Layer 3 of a small transformer language model trained on English Wikipedia (12 layers, counted from 0, width 128).
A neuron's activation on a vector x is GELU(weights . x + bias), where the dot is the dot product.

Input weights of the MLP neurons that the questions are about. A number n stands for n times 0.0057.
n5 (bias -0.096): 5 -66 30 -6 16 54 47 -2 -4 -62 11 -6 -15 -1 12 -3 8 36 8 -2 -82 42 48 33 -2 -8 15 -48 21 50 -34 43 -8 21 67 17 27 32 -49 -10 15 -29 12 7 18 55 -28 4 27 -10 4 -4 -7 38 -30 -56 -24 -18 17 -40 40 11 9 -43 13 -10 -25 0 -22 13 38 31 20 31 -30 -8 15 -8 18 3 -47 -52 -12 -34 -22 76 -11 -8 -16 -18 -22 3 6 19 -10 -35 58 -9 11 11 -16 8 -15 -12 -69 26 -14 21 18 -3 -1 2 16 -2 -4 -19 25 -18 -21 -36 -35 -22 41 -5 -8 24 -20 -1
n10 (bias -0.195): -9 -38 26 -17 -18 24 2 33 -11 23 37 -1 -39 -25 50 49 21 -1 -48 40 7 75 15 12 55 -16 -36 -2 26 -25 -23 24 -34 17 47 12 -11 -8 -45 9 -34 -49 2 -6 -21 31 11 -9 -66 -6 12 -20 16 -18 35 -25 5 -45 -29 -10 16 -17 -16 -44 -9 -19 -13 5 0 16 10 -28 5 -20 8 -16 -9 -6 -22 17 19 -7 -25 10 28 70 28 -18 -21 7 63 2 -3 -1 8 -21 20 -63 -62 28 46 -7 -23 4 -26 -8 24 18 -3 17 30 -1 37 -10 2 14 -46 -22 -9 -15 -4 16 37 36 49 -11 -9 5
n48 (bias -0.027): -31 30 -15 28 13 -12 10 -20 -24 -23 -4 -3 -20 35 6 19 -2 -1 14 -6 -6 7 42 41 11 -37 -59 3 -12 -5 -17 37 5 -19 -25 14 -27 -14 6 -3 30 16 -4 3 36 9 12 41 -33 56 36 -42 32 -5 2 -23 -9 82 0 3 -37 -18 -2 19 -43 13 -24 -47 43 -6 43 -7 -32 30 19 18 44 -20 -18 -11 -26 -16 21 -7 28 -6 -59 -35 -5 -14 -2 -15 -7 29 -4 -21 -2 13 -59 -44 2 -39 9 35 -27 -29 50 -24 21 2 18 22 24 -45 -33 3 -1 22 -3 12 -5 -3 0 4 28 9 -10 -54
n55 (bias -0.046): 5 19 13 -4 50 -15 -5 32 1 -36 13 2 -7 -42 0 5 -7 23 -55 -7 -35 19 -34 -34 24 29 -18 12 -29 14 -30 31 -26 -37 46 48 25 30 -10 -13 -29 39 2 9 10 24 -35 27 -23 -45 28 12 -13 -27 -3 -61 33 38 36 27 11 -7 42 -5 -36 -14 0 5 11 -12 -5 23 -4 -4 -12 -30 -4 -12 13 -21 22 -6 13 -87 4 50 -21 -28 49 9 28 -22 -7 -37 -3 12 -14 11 1 52 -13 8 -22 -21 -28 -5 8 -28 -24 15 15 -37 -5 -11 9 -30 -13 10 34 12 3 -21 -10 -23 13 -17 -24 -17
n76 (bias -0.158): -34 -46 -30 -38 -4 34 -2 65 -11 -40 56 -18 -41 0 26 -21 10 20 -62 -28 -3 38 28 -6 13 18 11 -5 6 56 -1 58 30 -17 22 18 30 -26 -23 7 36 -44 -17 14 -45 -16 12 61 -24 18 19 -19 8 25 -41 -52 7 -12 -59 18 -1 54 3 -24 -2 -24 35 -26 7 54 -21 -19 37 18 10 -14 8 8 -31 35 19 1 -74 -5 -17 89 54 31 20 22 21 25 40 57 -29 -39 -23 -13 -6 27 25 -5 16 20 -10 -1 -13 -78 12 10 -20 12 7 -27 -28 8 17 -17 -4 -2 -33 -67 16 31 -8 -47 -12 1
n151 (bias -0.118): -11 -29 -18 -29 12 68 -4 -9 -43 -5 5 -40 -31 16 10 12 27 5 -25 -9 20 -52 -21 -34 10 37 0 -77 26 53 16 -1 7 -46 28 15 8 9 -39 -4 4 -39 6 4 27 20 10 7 -11 -36 19 -1 7 -25 9 9 32 16 -28 5 13 -37 20 -45 42 -20 76 7 -33 16 -3 0 6 -2 2 -3 39 3 21 25 -13 -45 -70 -6 13 10 15 9 -10 48 50 -22 5 -9 8 -47 -29 3 37 31 -19 39 -41 -30 -23 -6 52 -7 -12 13 -10 27 -22 29 51 3 -47 -3 44 -35 10 -5 43 -25 -4 6 -14 0
n162 (bias -0.099): 44 15 13 -10 25 27 35 -1 -13 -69 -10 41 -22 -36 45 -9 25 -5 -15 29 -64 -40 5 19 34 10 -14 -13 32 71 30 24 31 7 56 23 -28 23 -19 19 10 -5 -53 44 -17 -9 40 -2 9 -3 4 -1 -11 22 -13 -51 -3 9 -29 -17 -16 -8 -16 -52 24 -9 14 -14 -5 4 -32 30 22 3 10 -17 57 -5 -45 -38 15 -17 39 -37 -40 33 5 -28 -23 12 39 23 -3 -13 -80 -56 22 -10 21 -17 -18 -27 -14 33 -2 45 -20 -10 3 -4 3 -48 -24 6 -5 -27 34 25 -2 -36 -41 -19 24 -21 34 14 4 51
n166 (bias -0.150): 34 14 5 -45 -4 36 -2 1 30 -4 62 -3 14 45 -25 0 -40 10 8 -48 -9 57 -3 31 9 9 24 -16 -50 -21 -15 -5 2 31 39 26 26 -33 -15 30 35 -33 -40 4 -19 37 46 1 -18 16 7 -20 4 -2 -4 -18 22 -3 -7 -29 37 8 15 -22 -24 2 -21 -53 21 11 -21 -2 35 -31 30 12 -58 29 8 26 29 -12 -50 -38 -15 -16 -7 38 -33 44 -27 41 9 -14 -58 -26 16 -27 9 16 -12 -15 35 -20 -51 15 -7 17 21 13 -15 1 1 -30 53 -73 -50 25 5 -17 -28 11 35 13 3 0 22 22
n184 (bias -0.175): -35 -42 8 1 56 60 36 -20 -7 -7 2 -22 14 24 40 11 -2 14 -21 -45 26 17 -6 33 32 70 16 1 36 60 -43 -1 -7 -10 28 11 -28 19 -47 13 39 -39 -10 26 15 7 -53 -8 -3 30 36 -1 4 -11 -6 -16 35 10 22 -3 -21 6 -7 -26 17 6 -33 -21 -11 45 23 -13 -28 -23 -44 -19 -68 -41 38 -4 -3 -17 -16 32 -20 -45 -4 -4 49 45 -54 43 11 -8 -16 -1 30 7 5 -47 19 -4 -31 45 -57 18 -21 -38 38 50 43 10 19 -15 -53 -6 -51 -4 34 -12 -11 -43 23 52 -19 10 -17 -3
n194 (bias -0.128): 18 25 10 15 50 -8 -21 -56 -46 -19 -24 -10 -6 -35 -2 27 19 39 -8 25 3 -19 -42 -5 13 34 -13 28 -2 -7 -12 -8 -6 -1 -6 -24 12 -44 -16 -15 9 23 -7 23 9 13 12 66 -49 23 10 -57 -11 -14 0 -12 -42 19 18 47 12 20 3 -15 -5 -9 14 2 22 11 8 11 1 10 -14 -12 70 -43 3 2 -42 -18 -2 -44 -2 -19 23 -9 24 36 -15 -3 10 2 -19 -21 18 15 -24 -56 -7 16 13 21 -37 6 14 -55 37 6 33 -19 26 -20 -3 -12 47 -25 70 -5 -10 -10 22 -13 71 -29 11 -35
n305 (bias -0.148): 10 -42 -42 22 -6 4 -85 18 -71 -61 7 13 -55 0 -14 -15 -10 5 22 -57 7 7 19 -1 -7 8 0 -8 -16 39 -26 6 17 24 -10 -1 -25 33 -14 36 6 -2 53 14 31 10 13 -32 -4 -39 25 -77 -5 -1 33 -31 -14 16 -34 -18 47 13 85 -53 -44 -18 -42 -8 11 -27 -5 32 -27 7 51 -12 -14 -40 -27 28 8 -5 -5 23 8 -7 6 55 -1 21 6 5 -43 31 5 -38 37 -29 18 24 -1 12 -23 -4 11 57 37 -79 -52 23 -1 0 4 3 24 -32 57 9 5 -14 9 36 -19 19 12 2 -56 54
n307 (bias -0.130): 19 -23 16 -24 12 -2 -26 -15 -20 -47 18 12 -34 11 42 29 -3 -9 -43 10 -15 9 8 23 1 37 -51 12 18 14 -36 20 -23 -7 -2 -5 -41 59 -22 -19 11 -39 22 22 -15 -1 -8 -1 15 25 9 -40 9 -39 -16 5 9 -5 7 -27 12 18 -13 11 5 -39 -11 -15 17 29 3 -8 -39 14 -14 -15 -5 18 27 17 -7 15 5 -45 -34 27 16 -1 28 -19 49 16 1 10 1 -22 -2 -50 0 -15 25 58 -36 -35 -10 66 23 14 22 -2 67 -4 30 -19 -1 -28 14 -20 23 1 8 -32 28 58 -22 -10 -14 37
n312 (bias -0.051): 20 22 -26 -21 42 22 -8 -48 14 22 8 19 27 13 -15 3 -8 22 -34 -31 11 -4 -55 52 -18 30 12 -17 -24 -50 -27 -23 10 -10 19 18 2 6 -17 24 -17 -23 -10 -10 -34 -15 32 -26 14 50 1 -12 -20 19 -32 -10 -47 12 -12 -38 13 32 -15 -6 25 -3 27 -14 -15 -12 -59 45 2 48 50 -46 43 -37 23 12 -41 -40 -2 0 -19 11 -7 -4 59 4 -28 31 -2 15 16 -31 34 7 6 -6 27 15 51 -23 8 47 59 -3 -2 11 21 -55 -12 12 8 -22 50 -23 3 -8 -15 -12 -43 -14 43 -38 -33 -24
n354 (bias -0.126): 21 -17 2 25 31 51 -53 -24 18 -43 15 94 -25 3 69 -22 -29 4 -13 3 0 -36 -26 22 -32 26 -46 -20 -8 5 -9 22 -3 -35 33 -20 -20 -44 11 -4 10 18 -19 30 28 -16 26 18 -4 71 20 -4 18 -17 -24 10 -33 -31 33 -42 12 -24 16 -26 5 -7 -6 -35 20 25 -17 13 -7 -16 -23 -34 49 -33 -17 -49 -15 6 -1 -31 24 -37 -19 -7 8 -31 -24 26 -27 5 13 -58 31 1 18 -17 37 -41 3 -12 -10 20 0 -7 -29 -25 17 -3 17 3 45 -11 46 -34 -28 -13 -37 39 49 10 59 42 -33 -13
n390 (bias -0.130): -57 -11 -22 39 -16 75 -47 -35 22 8 -9 -14 9 30 66 71 3 9 40 28 15 -28 -11 3 -17 20 -44 2 -2 -40 -11 -18 -6 -65 -9 -9 27 -17 -27 -15 35 -35 15 -16 -14 44 -37 -28 -30 33 23 26 18 -32 0 9 38 23 51 -32 5 -44 -42 16 12 -26 1 -8 5 -8 -34 19 -24 -25 3 20 -3 -9 -1 18 2 -11 -33 -2 19 -39 32 28 -17 69 23 1 22 -28 -6 -71 6 -12 7 0 -19 17 52 -7 -70 12 16 -9 7 13 -1 15 -7 -4 21 -27 25 27 44 -57 10 21 36 -3 40 -21 -17 -2
n397 (bias -0.119): -39 -26 -12 -3 21 -2 -21 -16 -66 -10 13 29 17 0 25 -14 -33 50 5 -9 -34 -6 6 -2 -43 26 -34 -32 11 23 25 26 18 -9 3 -38 14 -10 13 14 -33 -7 -27 -20 -36 -5 3 -40 41 2 15 34 52 -43 17 -32 10 36 -21 11 35 69 9 -62 -25 20 38 15 -33 -16 63 -50 2 -12 15 -47 -5 28 -17 3 -34 16 -28 24 -19 -45 -52 7 -10 29 38 2 -21 64 0 4 23 -24 -4 8 39 -75 -8 29 -13 33 -12 17 14 3 20 30 -1 6 21 -39 7 -39 56 -8 2 2 47 -38 -5 -19 6 -40
n412 (bias -0.131): 6 -3 33 -56 14 10 48 -11 -6 -3 16 23 -9 -30 -52 -38 -38 17 44 -11 -10 -35 5 -2 8 -2 13 10 -33 39 -37 33 -4 -17 19 -5 -26 -37 -18 77 -11 -26 -35 3 -7 32 23 5 57 64 7 -14 19 2 -48 -26 -12 -5 0 -32 -5 41 -19 -41 -13 28 34 -4 -23 21 1 22 53 -22 5 -24 38 -1 20 -70 12 -27 -7 -42 31 33 -2 13 4 -11 -3 33 17 -12 -75 10 10 -25 25 -10 17 3 -25 65 -29 23 -1 -2 29 4 -5 -54 34 15 2 6 -11 16 -51 -12 -44 -68 -11 38 21 2 14 63
n420 (bias -0.061): -43 -9 -12 20 23 -9 3 25 -6 32 21 -50 -70 -15 -14 20 -19 -11 -43 -1 11 48 -3 27 8 -5 -31 -14 22 40 -25 41 -19 1 21 12 23 -17 -3 29 2 -47 -3 -31 -36 12 1 15 -29 23 36 -45 1 -8 -24 -19 49 28 -40 12 -25 -8 7 13 -15 -33 11 -11 2 1 18 28 67 16 -19 -6 9 -4 -1 7 -4 -16 -60 -77 8 60 4 71 -4 -1 19 16 -17 -15 3 -2 -4 -26 -53 27 46 -10 -24 -19 3 -14 37 11 29 -19 14 -66 11 -46 28 -2 -47 -58 -6 17 -59 -52 41 -47 -26 -11 15 25
n427 (bias -0.138): 15 -50 -7 16 -1 24 -45 29 39 -15 20 -30 -11 -6 17 23 11 -9 -44 30 -13 -9 4 15 -40 7 -5 -5 -30 -27 -25 -6 -13 11 9 -17 2 -14 4 20 -36 -48 -7 19 -25 -23 -9 -9 -5 9 19 7 5 36 18 4 -21 19 9 -32 12 -40 8 28 -7 -31 -40 12 42 21 14 9 31 -20 11 -30 56 32 -21 -13 50 -4 17 -15 32 22 6 48 10 24 13 60 2 -18 -18 -72 -12 -71 6 -12 28 -8 2 16 -32 7 -10 -20 5 -24 -21 -71 -38 15 63 -32 16 5 42 -4 -8 -78 13 42 28 -20 4 37
n446 (bias -0.100): -9 -15 -19 -46 34 -5 -26 22 -46 -16 71 -36 -33 -42 38 2 25 10 -4 -29 -13 25 -36 -10 36 9 -89 -6 -13 -16 5 74 -62 -33 39 31 -3 -21 -12 23 -36 31 -23 5 -19 38 27 3 -2 -28 16 -8 27 -17 -3 -25 51 49 -43 -34 70 44 2 -4 -2 50 38 25 28 6 41 -5 10 -21 33 -37 -30 48 11 6 -19 -41 -37 13 32 5 35 -17 39 -30 12 33 -22 -7 -39 9 43 7 -24 -41 1 25 -43 6 -9 20 -3 -20 33 -44 -8 -3 -10 15 12 20 16 -22 -33 5 -36 -32 -16 -32 59 -27 30 47
n458 (bias -0.146): -28 11 -8 24 10 19 3 -28 31 -32 -6 12 -23 -35 -16 12 -28 60 29 -12 -23 -26 -9 8 27 21 3 -32 -15 -12 -62 11 -36 -56 3 -10 -5 14 -9 44 12 22 -4 31 32 6 38 -5 -20 7 13 -32 18 19 4 -23 -56 -43 15 2 73 39 19 17 5 -29 -3 -61 36 -14 63 25 13 24 78 -30 0 -76 -6 -12 22 -33 4 8 -28 8 -24 -12 -15 -24 43 73 -30 -8 -27 -1 54 -16 27 19 41 -5 -21 22 -17 62 18 -27 -29 -5 18 -5 -27 -4 -10 -24 7 -41 12 -5 13 -43 -20 -41 46 32 14 16
n481 (bias -0.142): -7 -28 -34 17 16 -4 -73 -14 -14 -50 23 -13 13 32 -11 48 49 37 -11 -4 -16 -16 25 10 51 1 6 -39 13 -23 -44 23 -39 26 27 46 -22 2 -20 51 -29 -21 11 -16 -6 2 13 -60 -11 -3 35 3 -34 -27 -30 -21 47 61 -23 1 54 -27 42 0 40 -35 19 15 -3 20 -10 -14 30 15 -7 -15 -3 -14 -10 3 -28 -37 -54 7 -8 45 -33 6 31 -30 -5 35 3 -12 -7 -3 48 -34 38 27 -6 22 -3 -5 7 57 -13 1 -12 20 -16 3 -31 6 -12 13 -48 26 -40 -33 -51 10 -34 -31 10 -21 -17 23
n499 (bias -0.190): -17 -24 0 38 50 34 -37 -37 2 4 -2 37 -5 -35 60 -15 -42 62 44 -39 23 -19 -10 4 -52 56 -63 -33 -51 44 11 4 19 10 22 -31 -6 40 -21 7 -15 -20 -12 -3 15 -10 7 28 -34 -19 15 -25 11 21 22 -12 -29 -13 -55 -37 -8 21 -2 -3 23 11 -4 -44 5 19 -3 16 -26 -14 -4 -17 8 44 14 -49 49 -19 -3 6 -13 -2 0 -14 67 8 -21 8 7 17 6 -33 4 -33 28 -5 -10 -9 -62 12 -15 29 29 -46 2 33 66 2 -53 23 64 -65 48 10 39 -20 13 -45 26 -24 10 -30 -55 12
n509 (bias -0.163): -44 12 -33 -2 9 23 -31 -13 2 -13 27 -35 -12 -21 -23 -9 10 14 -32 30 13 50 -34 11 -6 36 -36 -6 -16 30 28 -24 14 -37 -10 -1 36 50 0 -13 3 -1 17 -5 -25 8 -39 40 -22 13 47 12 2 -42 37 -22 77 24 -42 -21 -11 54 19 -4 -12 -41 -55 14 16 4 25 -19 47 -3 21 2 -48 -16 33 34 -17 11 8 -36 68 36 45 -4 10 -6 22 -20 32 13 17 -14 -21 44 -1 -49 14 3 14 41 -35 -12 65 -23 31 68 88 5 -25 -25 5 -11 4 9 -31 -24 -42 -6 -25 -43 -43 -36 13 -8

Each question shows a token from some text and the vector x that enters the MLP there. A number n stands for n times 0.043.

" the": -10 -3 -18 15 -8 0 -13 -17 1 12 -19 -9 -23 -19 5 -32 8 4 9 13 7 2 10 1 -10 -38 1 -6 8 -3 11 -8 5 6 7 -23 0 -3 47 -4 13 -2 -9 3 -11 -1 -5 0 -17 -11 -11 1 3 -10 2 -18 7 3 -27 -9 10 -7 8 2 -7 -9 1 -11 1 -6 -6 5 -6 6 7 -11 8 0 -4 9 8 -12 15 5 4 1 -1 -7 0 -2 -5 1 -23 6 7 4 -11 -2 4 1 -2 7 -20 2 4 -12 10 13 -7 10 -8 -2 -2 14 -5 -7 6 11 -4 87 3 1 -7 -2 5 10 1 17
Which neuron fires most, and how strongly? n305, at about 1

"ba": -6 1 31 22 -22 -11 -4 -8 -12 16 15 6 25 -27 6 -3 9 9 13 0 -9 14 -8 -16 -10 -7 18 3 14 -18 -27 -13 -1 21 11 10 -28 30 20 -16 -11 25 19 22 1 4 -15 -6 24 -30 -38 28 1 25 -7 -11 -2 20 0 -6 6 10 -8 1 1 4 -13 48 -6 -21 2 33 -5 -6 31 26 -5 -14 -19 16 -4 -5 -5 10 3 48 -14 -5 -21 -14 -15 -27 -4 -34 -6 53 -1 7 -1 15 -23 33 -38 -1 5 -2 -62 7 3 1 -8 19 -15 4 13 22 3 1 17 6 -7 -2 -35 17 3 -2 -3 4
Which three neurons fire most, strongest first? n55, n5, n481

"-": 10 13 8 -4 5 17 13 3 27 22 -3 -7 -3 -3 -17 -28 5 -21 -5 12 8 2 -2 22 10 -22 16 8 1 -21 10 15 30 4 13 2 9 -4 33 -33 9 -13 16 -9 -12 1 -13 7 9 -3 -64 -3 -1 19 -2 20 -4 -32 -2 13 22 -11 -21 14 -3 2 -7 0 -10 -2 -1 23 0 9 -14 -1 -9 0 -4 16 -15 -12 20 -2 -18 -3 5 3 -14 0 -5 9 4 -12 -10 -8 -20 3 12 3 -16 19 11 10 15 19 -11 13 5 -11 -23 -11 -1 -8 9 -7 -4 -8 -6 25 12 -2 5 2 -5 13 -10 1
Which of these neurons fires most? n166

" F": 5 0 -11 2 -1 -3 1 10 32 26 3 0 -6 -2 10 -8 -14 2 7 3 7 -6 0 -18 -21 1 -6 22 4 6 -10 -11 14 -4 4 -8 -12 -12 31 -10 -5 -7 3 -11 12 -24 -6 -2 8 -1 -72 9 -12 22 0 8 -3 -12 7 -9 -21 -4 -6 20 5 2 7 12 -6 15 -11 -6 8 -4 -17 -3 -6 12 -1 -8 9 -9 9 14 -17 -11 -20 21 7 9 -16 9 3 1 64 -1 -11 -5 7 -6 -4 -11 -8 1 19 -3 -20 -5 6 -27 -6 17 -9 20 21 11 -6 -21 9 11 17 14 5 3 -18 4 3 6
Which two neurons fire most, strongest first? n499, n427

"ine": 8 23 10 -11 1 -22 22 -6 -30 3 -9 1 47 12 -12 -34 18 -5 24 -7 2 10 0 4 -22 -13 19 -7 -17 -3 -7 -15 15 30 1 -28 -19 9 18 9 -13 -23 9 -30 -12 3 5 -12 13 -8 -37 -5 -5 33 -2 38 23 21 6 21 -44 33 15 -16 -5 8 -1 0 -7 17 0 13 -2 0 1 4 19 7 13 -3 5 -15 -13 -8 13 0 1 -4 1 20 -11 -9 -15 -10 -29 39 -21 -4 -1 -19 -3 24 13 7 5 2 15 26 14 -15 -16 -6 10 15 -31 14 26 5 -1 5 9 7 -17 7 14 -28 -4 13
Which neuron fires most, and how strongly? n412, at about 2.5

" champion": -5 -4 19 -4 8 -14 24 -2 2 15 -18 -21 -8 -13 0 -6 12 -11 -6 -9 13 -7 -8 -26 -7 0 6 29 9 -7 35 4 -7 -17 -23 -9 6 37 33 -48 -14 16 33 -7 5 8 -12 -8 7 4 -37 2 2 -6 -5 -13 10 1 -1 -9 -3 9 13 22 -1 3 -28 11 -7 25 -22 0 -28 15 -5 29 -5 26 -11 23 -1 8 13 2 6 11 -4 6 0 -11 -18 -19 -9 11 -12 0 0 -4 -6 -26 -14 -12 -15 -2 -4 -4 -14 0 -5 7 -4 22 13 4 7 36 6 36 5 41 16 3 -10 -12 12 -5 0 -10
Which of these neurons fires most? n509

"or": 5 -10 -5 1 -16 -10 30 4 12 4 -55 -22 11 -1 11 -9 -16 -4 -3 32 -33 7 -8 -33 -1 -15 -5 -3 37 -5 -12 16 -9 -39 -3 -22 2 20 17 -22 -26 5 -7 18 1 -4 -9 6 10 10 -17 8 9 13 0 -7 -16 -16 17 4 -14 17 25 22 5 5 -7 23 -1 -27 16 6 -9 7 5 14 9 1 -15 17 -2 1 3 2 -35 27 -8 -11 13 13 35 -5 -5 -13 -20 41 -21 -7 -1 -11 6 42 -13 -1 15 -26 -9 16 -14 -26 -2 16 -10 9 16 44 -25 -1 3 36 -8 -22 -15 -23 -1 23 11 22
Which two neurons fire most, strongest first? n458, n55

"on": -7 -16 16 25 -10 -23 2 12 13 -18 6 -6 1 9 -28 -9 -1 -10 -7 25 -16 6 -2 -6 12 -16 -11 -3 -10 -24 6 -8 6 27 -6 21 -12 4 14 25 -9 13 -3 -12 0 6 -24 6 -9 -20 -35 -2 -2 2 15 43 -8 -20 -1 4 6 4 -4 -8 0 4 -11 29 -4 11 -9 -18 5 -1 -5 29 -9 14 17 8 1 -8 2 -2 18 18 -18 -20 8 -15 38 -29 1 -21 3 19 -15 -23 1 17 2 -20 15 9 54 -3 -23 40 -8 -12 -27 33 28 10 -10 25 -16 28 -4 21 25 4 -27 17 -40 19 11 -13
Which of these neurons fires most? n10

" after": 9 13 -18 6 13 -10 -5 -2 -8 27 -22 2 17 -7 6 -3 -2 -13 -15 7 -8 -13 -6 -17 21 22 24 -6 14 -10 9 -19 -2 8 2 16 -9 -7 22 -28 9 6 10 -6 18 -11 -11 -5 -5 -17 -27 -21 19 2 -23 19 -16 -11 -3 4 -4 -37 5 4 -7 12 1 15 -3 -19 24 -5 6 6 -6 20 35 -1 -9 -16 -9 -18 9 3 19 -16 -15 5 -4 -3 -7 5 6 -1 9 20 1 -11 -1 0 -23 -16 16 -3 8 -25 -12 24 -6 -6 0 -2 5 -6 7 -15 0 -21 6 68 10 6 9 25 -1 3 -6 1
Which two neurons fire most, strongest first? n194, n48

"'": 5 22 -10 4 -9 -3 27 -37 28 -30 -56 -2 -4 4 -21 -11 1 -16 -4 8 -8 -19 0 -2 -11 -17 -5 -2 23 10 23 -31 0 7 -3 -25 16 8 32 -28 8 -6 -21 28 -23 21 -1 3 -15 -3 -34 -4 -8 15 -11 43 -15 -2 -6 21 -15 -8 4 1 -1 -1 -22 5 -6 12 -23 -13 25 9 -10 19 33 17 5 14 2 -15 -6 5 -12 -20 30 6 -36 19 -21 16 2 -18 -8 8 -20 16 3 3 8 0 0 -8 12 3 -3 11 -5 -3 2 16 10 0 -11 -4 2 48 -1 12 27 25 12 3 22 21 3 8
Which of these neurons fires most? n162

" in": 6 2 18 4 1 2 6 -18 3 -13 -10 -12 17 2 -5 -38 11 -1 -9 -16 -3 6 -2 -12 26 -12 9 21 -3 -11 9 -4 -4 8 -1 8 4 -8 25 -7 18 -5 -18 -3 -4 11 -6 -3 6 -3 -10 19 18 -16 -12 10 3 -10 18 1 9 -38 -1 16 -5 3 6 28 -4 -14 9 -7 -3 3 -19 11 11 4 -17 -3 -10 -9 -14 -5 13 -11 -4 7 9 -12 -20 -12 13 -19 -3 19 -16 1 0 -10 -7 7 4 -3 13 -25 -12 -6 -2 7 -8 -4 -6 1 -5 -8 16 4 0 85 -4 -9 7 10 2 -8 3 -19
Which of these neurons fires most? n55

"x": 5 -19 42 -8 17 -8 17 -13 28 20 -32 -3 -3 12 -4 18 0 -25 2 17 -18 15 -1 -6 -2 -28 -30 -3 3 28 -20 -29 14 23 -3 5 0 -10 -8 25 16 -21 -33 -8 -6 15 4 -2 -5 -3 -42 -23 -2 32 -6 43 -7 6 17 8 -25 1 -23 -3 6 9 -5 -16 -3 -37 -14 8 13 10 -11 23 -24 3 3 25 -11 6 -11 36 10 -22 6 -22 -8 10 -13 8 1 -16 9 28 1 19 -3 15 5 -25 19 11 20 -19 -3 4 -1 -1 2 33 14 9 27 1 -5 -34 -28 3 0 39 -38 -12 7 21 19 8
Which of these neurons fires most? n166

"man": -31 -14 8 17 -1 -14 -19 0 -3 21 -11 -33 9 -31 7 -2 6 -35 -3 -11 6 6 6 -14 6 -36 10 13 9 -15 11 6 -8 9 3 -2 -6 32 -3 -29 -26 27 26 -3 5 -5 -19 -14 -5 -34 -30 23 4 -18 -11 1 9 -5 2 17 35 5 -8 8 3 2 0 21 -2 16 16 -11 -31 0 0 33 12 18 -17 23 -6 -4 -1 23 11 2 20 -10 2 -30 4 -47 -2 -12 7 51 -11 -17 -2 15 -12 43 -4 -7 15 20 -28 0 -1 -7 7 1 9 7 0 35 5 35 0 37 -17 -4 7 -12 16 -2 -8 3
Which neuron fires most, and how strongly? n446, at about 1.8

"bo": -6 11 -13 -5 -24 -6 2 6 -14 -2 -9 9 10 -15 -1 -1 10 -8 -24 13 20 -14 -11 10 -14 8 27 13 7 -1 10 -9 18 21 -1 -21 -46 12 1 -30 21 8 20 -24 -10 -14 -20 7 -1 19 -53 42 1 26 -6 38 -17 21 16 25 -5 -24 -7 -2 10 15 -5 20 1 10 10 -9 8 -5 -21 1 -29 -11 -5 18 8 2 -7 17 -9 -7 14 6 -9 16 -37 -18 0 -13 11 34 11 -15 2 -9 -1 18 -32 -10 11 12 -53 9 12 -9 13 24 14 9 -7 39 8 12 7 15 -12 -8 -22 10 -3 -1 -4 11
Which neuron fires most, and how strongly? n184, at about 1.1

"ary": -3 -36 12 31 5 -17 19 -8 -8 27 -38 -17 -19 -26 10 0 -12 -18 6 -6 22 -20 2 -23 3 -15 1 6 10 -11 -6 20 -15 17 -2 -18 -2 4 -1 14 -20 0 7 16 -12 2 -5 0 6 -4 -34 -7 12 43 28 -6 -16 11 18 32 -7 17 21 0 -6 5 -2 36 0 21 1 0 -2 -3 -12 20 7 29 -31 21 0 -1 -9 -8 2 18 7 -5 18 17 -21 -18 -11 -11 17 -12 4 1 -6 -4 -8 -43 -5 -9 40 -14 0 -4 9 -21 -5 3 -17 -1 11 13 4 21 -24 38 24 1 25 -2 -11 -26 -3 -14
Which neuron fires most, and how strongly? n420, at about 0.38

"li": 13 0 -11 8 14 1 3 -9 -7 -13 -20 -35 -3 -6 7 4 26 -20 3 9 -6 8 -13 -29 20 -17 5 -12 10 -48 6 -22 6 12 22 -9 -15 5 -2 -14 -5 18 35 0 0 27 -7 -8 3 -18 -28 -32 -15 21 14 21 -22 3 -6 7 8 -7 7 9 -6 9 3 47 -7 -15 8 -12 6 9 -23 -11 -3 26 26 24 7 -13 -33 -12 -12 15 -13 -24 5 19 3 8 -10 -2 -15 11 17 3 0 6 -8 44 -21 -2 26 -6 -21 17 1 14 -9 40 -21 -3 -30 37 5 31 7 5 55 6 -31 10 -38 4 12 4
Which three neurons fire most, strongest first? n481, n151, n446

"er": 3 -7 25 22 6 -16 19 6 17 2 27 -45 1 9 12 5 4 -3 -14 28 21 19 -9 -14 12 -15 -16 7 -5 -24 -4 13 -19 5 -8 -16 13 3 -8 8 1 11 -12 1 -10 -5 -13 16 -21 27 -42 -11 -13 19 13 29 -16 -9 16 -12 -9 20 -12 0 7 -6 -8 -4 -10 22 -4 -18 -22 3 -5 19 -7 9 3 27 0 -8 -14 -20 4 7 -6 -12 16 -18 13 -16 10 -15 0 19 -7 2 0 6 9 5 -9 -10 44 -25 -2 26 7 -15 -29 24 13 8 17 30 24 16 -29 28 15 9 13 20 3 -17 -15 -28
Which of these neurons fires most? n10

" I": 21 22 -21 3 -17 -8 8 5 33 12 -44 17 25 10 10 -9 -2 -13 4 17 -18 -21 -14 -10 -12 17 13 8 8 -11 12 -6 21 -7 -1 5 6 2 43 -15 1 -13 -1 40 -16 -14 -1 -21 10 -31 -66 26 -5 20 0 -1 4 -8 -6 14 9 14 -11 -3 5 2 15 22 -3 -4 -9 -20 5 -15 -2 0 17 26 -22 5 4 -10 3 -5 -4 -6 12 13 -5 5 -20 -13 -24 -11 10 -9 -20 0 3 0 -10 -2 15 -5 11 5 7 -8 3 1 -14 1 -7 22 7 8 20 9 23 5 20 8 -21 1 -19 -5 5 -3
Which three neurons fire most, strongest first? n162, n427, n312

"n": 11 -7 -27 3 -32 -4 10 -3 19 -4 -24 -7 13 26 -7 -43 15 3 3 -7 -21 -44 -13 -21 14 -44 -1 12 3 0 11 5 -12 7 -14 -8 -2 7 5 -2 5 11 24 3 12 8 -8 -4 -3 11 -43 -4 0 20 -7 32 -15 10 -16 5 36 2 -30 12 12 13 -23 -31 -7 -29 -8 23 -9 12 -7 0 18 26 5 27 -16 -11 -8 9 0 3 6 -26 -1 -24 21 -28 -3 2 6 39 15 10 0 -7 21 31 22 4 29 18 8 6 -5 -9 -9 7 0 -5 -5 45 -7 -24 -5 9 28 1 -28 11 20 10 10 10
Which of these neurons fires most? n458

".": 13 15 -1 8 -3 11 16 -8 28 14 -2 -40 2 2 -13 4 1 -5 -21 6 23 12 -6 -4 -24 -24 16 4 -5 -11 4 -10 -11 16 -8 5 14 -32 34 -12 13 -3 3 -13 4 5 5 7 -6 -5 -56 -15 12 11 -10 5 -3 -12 4 4 2 19 -56 5 -3 2 8 19 0 -10 16 -17 13 29 -3 22 0 -2 -23 31 5 22 -4 -8 5 9 -12 -10 -4 9 -7 -9 6 -29 3 -1 -3 1 -3 11 2 -17 -4 5 1 -3 6 24 9 4 -2 -3 -14 1 -24 32 4 -9 -16 16 -3 2 10 17 17 14 -11 -19
Which two neurons fire most, strongest first? n420, n10